Layer 6 of a small transformer language model trained on English Wikipedia (12 layers, counted from 0, width 96).
Take only the direct path to the model's output, skipping the later layers: a vector added to the residual stream pushes a token's score in proportion to its dot product with that token's output vector.

Output vectors of the tokens that the questions are about. A number n stands for n times 0.01.
"`": -18 39 46 -16 25 41 44 -9 -3 27 1 28 -24 -6 -6 69 -45 44 10 5 23 -58 -15 -44 -12 41 11 -42 -24 -17 31 -34 -38 45 -24 8 6 -54 -4 7 14 18 12 -34 10 47 -60 40 6 -13 2 33 20 -41 -11 49 10 -50 16 -64 44 42 50 24 48 8 -19 -64 22 13 15 -43 -60 30 -61 23 -32 18 -41 -39 -19 -41 -15 22 -39 9 20 21 -56 37 6 -50 25 43 -36 15
"ap": 33 -29 24 31 -14 -41 3 9 62 19 26 3 12 21 -15 42 0 34 11 2 59 -66 -13 -16 -63 19 41 -6 -27 9 -3 -30 2 11 26 -2 45 43 33 -16 40 4 4 19 44 -3 10 -9 -11 -27 -24 -20 3 11 3 22 -19 -75 32 11 -18 30 47 7 39 -18 69 -45 1 -2 -11 -24 6 44 2 -48 -26 22 -3 -73 56 -12 -37 19 -43 -59 10 5 39 -8 -3 -2 25 34 10 -4
"ill": 4 -7 11 -10 19 -31 10 -17 -37 -10 -30 52 29 -18 12 53 24 31 11 20 50 -56 47 -15 -47 23 78 -84 -34 32 -58 71 13 13 -10 -24 -26 47 9 -19 33 -14 13 11 -24 -43 -78 -2 -9 -42 43 13 -40 18 -26 36 33 59 -13 1 -3 4 39 57 -4 1 -13 12 64 3 13 2 -28 11 23 -3 14 -45 12 44 -29 21 -1 25 -32 -32 15 34 -35 19 -2 -11 37 35 -62 -56
"u": 52 -6 39 -77 -16 -27 -12 1 5 22 59 27 44 -2 30 -3 43 -33 10 -20 -8 -26 -14 29 -23 -48 33 -11 2 1 -55 -7 8 14 35 -34 -37 -46 -25 -22 14 -52 -1 15 5 -17 -11 -8 -17 -16 25 -12 -6 56 14 -68 -2 -23 -30 20 27 16 28 26 18 -38 14 6 -21 -53 -25 -11 -11 3 42 21 7 -21 29 -1 -46 14 -20 18 -6 22 17 -30 34 -4 -43 -6 43 -27 1 18
"he": 0 -6 -34 -2 -6 6 55 -8 19 -2 -11 5 -1 -26 -14 1 17 17 -5 -18 -40 -44 -19 0 -19 -30 36 33 -26 -3 19 -56 4 66 23 -27 19 -41 38 7 35 23 1 51 -11 -16 -70 -14 -19 -60 24 -4 12 -90 -2 -30 -32 46 9 3 -20 4 -54 21 -49 -56 33 -83 10 60 -47 -11 24 10 59 -49 48 -1 -5 -34 -24 17 -6 26 -9 4 -3 46 26 -18 -20 -7 -7 14 -47 -26
"w": 4 -41 21 53 20 19 20 -42 47 36 76 -16 -19 -14 10 -5 27 -5 5 20 -31 -1 2 26 23 -29 23 53 31 11 34 4 6 96 44 15 15 53 -32 33 -29 -11 -4 44 -3 -25 -4 -1 -5 21 -9 -16 -55 1 25 -20 23 61 10 -6 23 70 -10 28 6 -11 -42 10 -63 45 6 -73 -32 62 29 -4 -8 -3 3 31 -13 12 -63 -3 5 -25 -12 -76 9 -13 13 24 8 42 -7 -38
"k": 28 7 53 -7 -28 34 -8 -55 -48 24 -28 3 -30 -33 14 5 -36 9 16 6 -16 -52 -23 25 67 7 -21 7 -24 0 -37 -12 7 -37 13 15 41 -46 46 17 -6 -8 -6 14 -3 -28 -30 -13 -50 70 20 -9 28 11 4 -20 -34 53 15 -29 -10 -50 -25 -38 -12 -4 48 -33 -14 31 -75 -38 -35 -11 42 5 -15 7 12 -26 -16 53 1 -1 -3 -19 12 -46 -10 12 14 21 -51 4 8 13
"ated": -38 -29 23 -15 -2 60 10 -35 40 95 -26 77 11 0 -17 27 34 64 -24 28 22 -72 -15 -6 5 22 -41 -69 -28 -76 -15 -6 -51 2 -42 35 -12 -18 -3 0 -13 19 5 22 92 18 -10 -11 72 -30 -32 44 9 -16 -40 -23 28 -16 22 -12 -39 -22 -8 12 30 -65 -16 -38 -16 88 -38 37 -18 -20 35 15 -60 1 -27 38 5 21 -4 34 -36 6 18 46 3 -33 -38 13 10 -23 18 -13
"I": 13 -19 -10 -5 50 -19 -2 57 -23 -28 -4 4 -38 15 27 9 -13 -31 7 -5 -19 7 3 -38 -37 58 -70 7 8 -7 27 -8 17 66 -22 26 -31 -19 -15 6 -12 37 10 -24 40 9 24 28 -28 -13 -28 38 -12 -18 -37 35 33 42 -20 11 21 -20 13 28 19 -29 -25 -53 19 -36 11 17 -3 15 -8 19 31 2 -45 18 -4 16 3 18 -2 0 -8 -22 -23 64 -35 -42 -24 -40 -5 18
"re": -18 -17 -31 -6 11 -42 -6 -50 24 15 -28 -8 27 0 47 6 -16 -16 -28 28 -24 -50 -59 39 -19 47 25 49 -33 17 0 16 -8 -6 9 32 12 30 28 -49 15 54 -3 28 33 -29 -65 -20 5 -38 -8 -19 -57 4 22 -3 31 1 -10 34 -32 1 -22 -45 35 -60 6 -12 -42 0 3 -16 59 -3 -3 34 -36 -42 -52 11 14 15 -50 -5 -55 15 -27 -27 -53 -52 2 -29 15 -39 -89 5

Each question shows what one neuron of this layer's MLP adds at an activation of 1. A number n stands for n times 0.0089.

n292: -15 -25 14 1 29 -34 -39 -23 31 7 -13 12 -3 -8 -34 2 -14 -18 -2 -14 4 27 45 -16 -18 -16 -30 30 7 -13 2 -16 -7 -25 8 6 2 -40 -6 -15 22 -54 -1 13 -24 -15 -8 17 -2 -4 19 -17 24 -16 28 4 -13 -11 5 -32 12 12 -15 15 3 -5 -8 20 16 -22 8 3 -11 12 -18 18 -24 -11 26 -50 -4 -30 -11 -1 -8 27 -26 10 8 10 3 -21 31 -29 -1 16
Which three tokens does it push up most, strongest first? "u", "`", "ap"

n265: -4 12 22 -16 -5 4 0 17 1 -27 -14 22 -31 -2 20 18 -15 63 5 -3 5 -7 3 41 -14 3 0 -11 -4 -3 -8 -17 11 11 21 10 -18 26 -5 -26 50 0 63 8 23 -19 5 15 -8 -6 10 -8 -17 25 -29 31 2 23 4 15 -8 -6 -11 -20 14 -65 17 7 2 6 -33 -23 29 19 -29 -15 -2 -11 4 4 33 28 1 -4 -1 4 -14 -3 16 18 8 9 27 20 -3 -3
Which three tokens does it push up most, strongest first? "ap", "ill", "re"

n348: -23 -21 -1 63 -11 19 -38 -1 21 6 12 -36 -23 -1 -6 5 13 -39 7 -11 -6 1 -19 7 15 25 23 4 5 -6 -16 19 39 28 -7 -6 -2 -15 -5 33 -14 12 20 -18 0 -10 -17 8 -15 -20 14 3 -16 -4 -3 -24 45 11 -17 6 31 35 24 -33 -7 7 23 12 -11 14 26 5 -7 -4 32 13 -19 -16 -15 -2 -2 22 -36 3 13 -7 -16 -22 16 41 28 8 -31 -35 -22 -22
Pushed up most: "w"

n16: 14 -2 5 -25 -11 -3 29 -20 4 -8 4 -27 -31 26 46 -39 14 1 23 0 6 -20 -1 -9 -16 -17 -26 8 17 25 9 28 -22 18 -38 -35 -8 12 -14 9 -22 -23 -23 -12 22 -6 -3 -12 -4 -11 -21 21 11 31 4 -12 -20 26 -15 19 -5 -15 20 8 -34 29 12 -5 -30 8 -2 5 54 22 28 45 -12 -11 50 0 -12 3 9 -27 15 22 4 1 15 -29 -14 36 -8 -9 11 -11
Which three tokens does it push up most, strongest first? "u", "w", "k"

n250: -5 1 -21 -33 -1 -2 -4 6 16 8 3 -18 -7 -10 32 -8 -31 5 70 5 -2 26 -28 -8 6 20 10 16 18 8 18 -22 23 -10 -24 -36 -17 -32 7 -3 12 -53 15 -14 -3 2 -3 13 1 -19 -8 -4 -18 -37 18 23 -31 -11 -8 -20 -8 11 9 10 -16 40 -13 -30 -5 -4 -8 3 4 3 11 -6 -2 21 -16 43 17 -5 13 16 -20 -11 -27 31 8 4 30 -3 10 -19 -7 -4
Which three tokens does it push up most, strongest first? "`", "he", "I"

n373: -14 -3 0 1 20 -9 -7 -10 -1 -17 27 -12 -1 -25 9 17 50 -2 1 35 12 -12 30 -26 25 -31 -16 17 28 5 -8 -6 52 -17 -3 10 12 30 -1 -2 24 1 3 10 15 -20 0 8 -33 29 14 19 -10 3 -19 33 -13 22 -34 -23 7 -10 15 56 -8 6 -35 9 11 -29 -10 18 -35 -28 -3 -11 -12 -27 11 -8 -10 -24 -8 42 -7 -35 -1 12 -49 9 -23 13 -11 -9 14 13
Which three tokens does it push up most, strongest first? "ill", "I", "w"

n245: 10 21 25 3 -21 -35 12 -27 -13 20 -11 -16 1 1 -16 1 2 -18 11 9 -16 2 19 6 -11 17 -11 5 -11 -2 18 -3 3 19 5 37 11 -16 -35 17 -38 -4 -5 -26 -13 11 19 70 28 24 25 1 25 4 -2 14 30 -12 -27 -31 19 23 43 -52 -23 -23 13 14 -8 10 16 5 -28 -7 14 4 -10 49 -17 -27 2 7 1 14 3 55 -17 4 -4 36 -1 -18 6 -7 -5 -16
Which two tokens does it push up most, strongest first? "`", "I"

n354: 1 1 11 -75 -5 -7 28 24 -11 8 -17 10 -19 -20 -38 -4 10 38 -44 -16 -46 -11 1 22 1 37 10 -52 8 -13 -35 -6 -34 7 22 -40 -18 -16 6 -14 -17 9 21 19 -9 1 -14 -47 24 26 -41 -7 35 9 7 -23 -17 -34 -11 0 12 -10 -11 25 -47 -17 -17 11 25 0 0 -15 10 20 -21 13 -23 29 -33 0 -13 -6 -6 -10 11 19 -18 -10 -3 -24 6 3 -37 11 -14 -23
Pushed up most: "ated"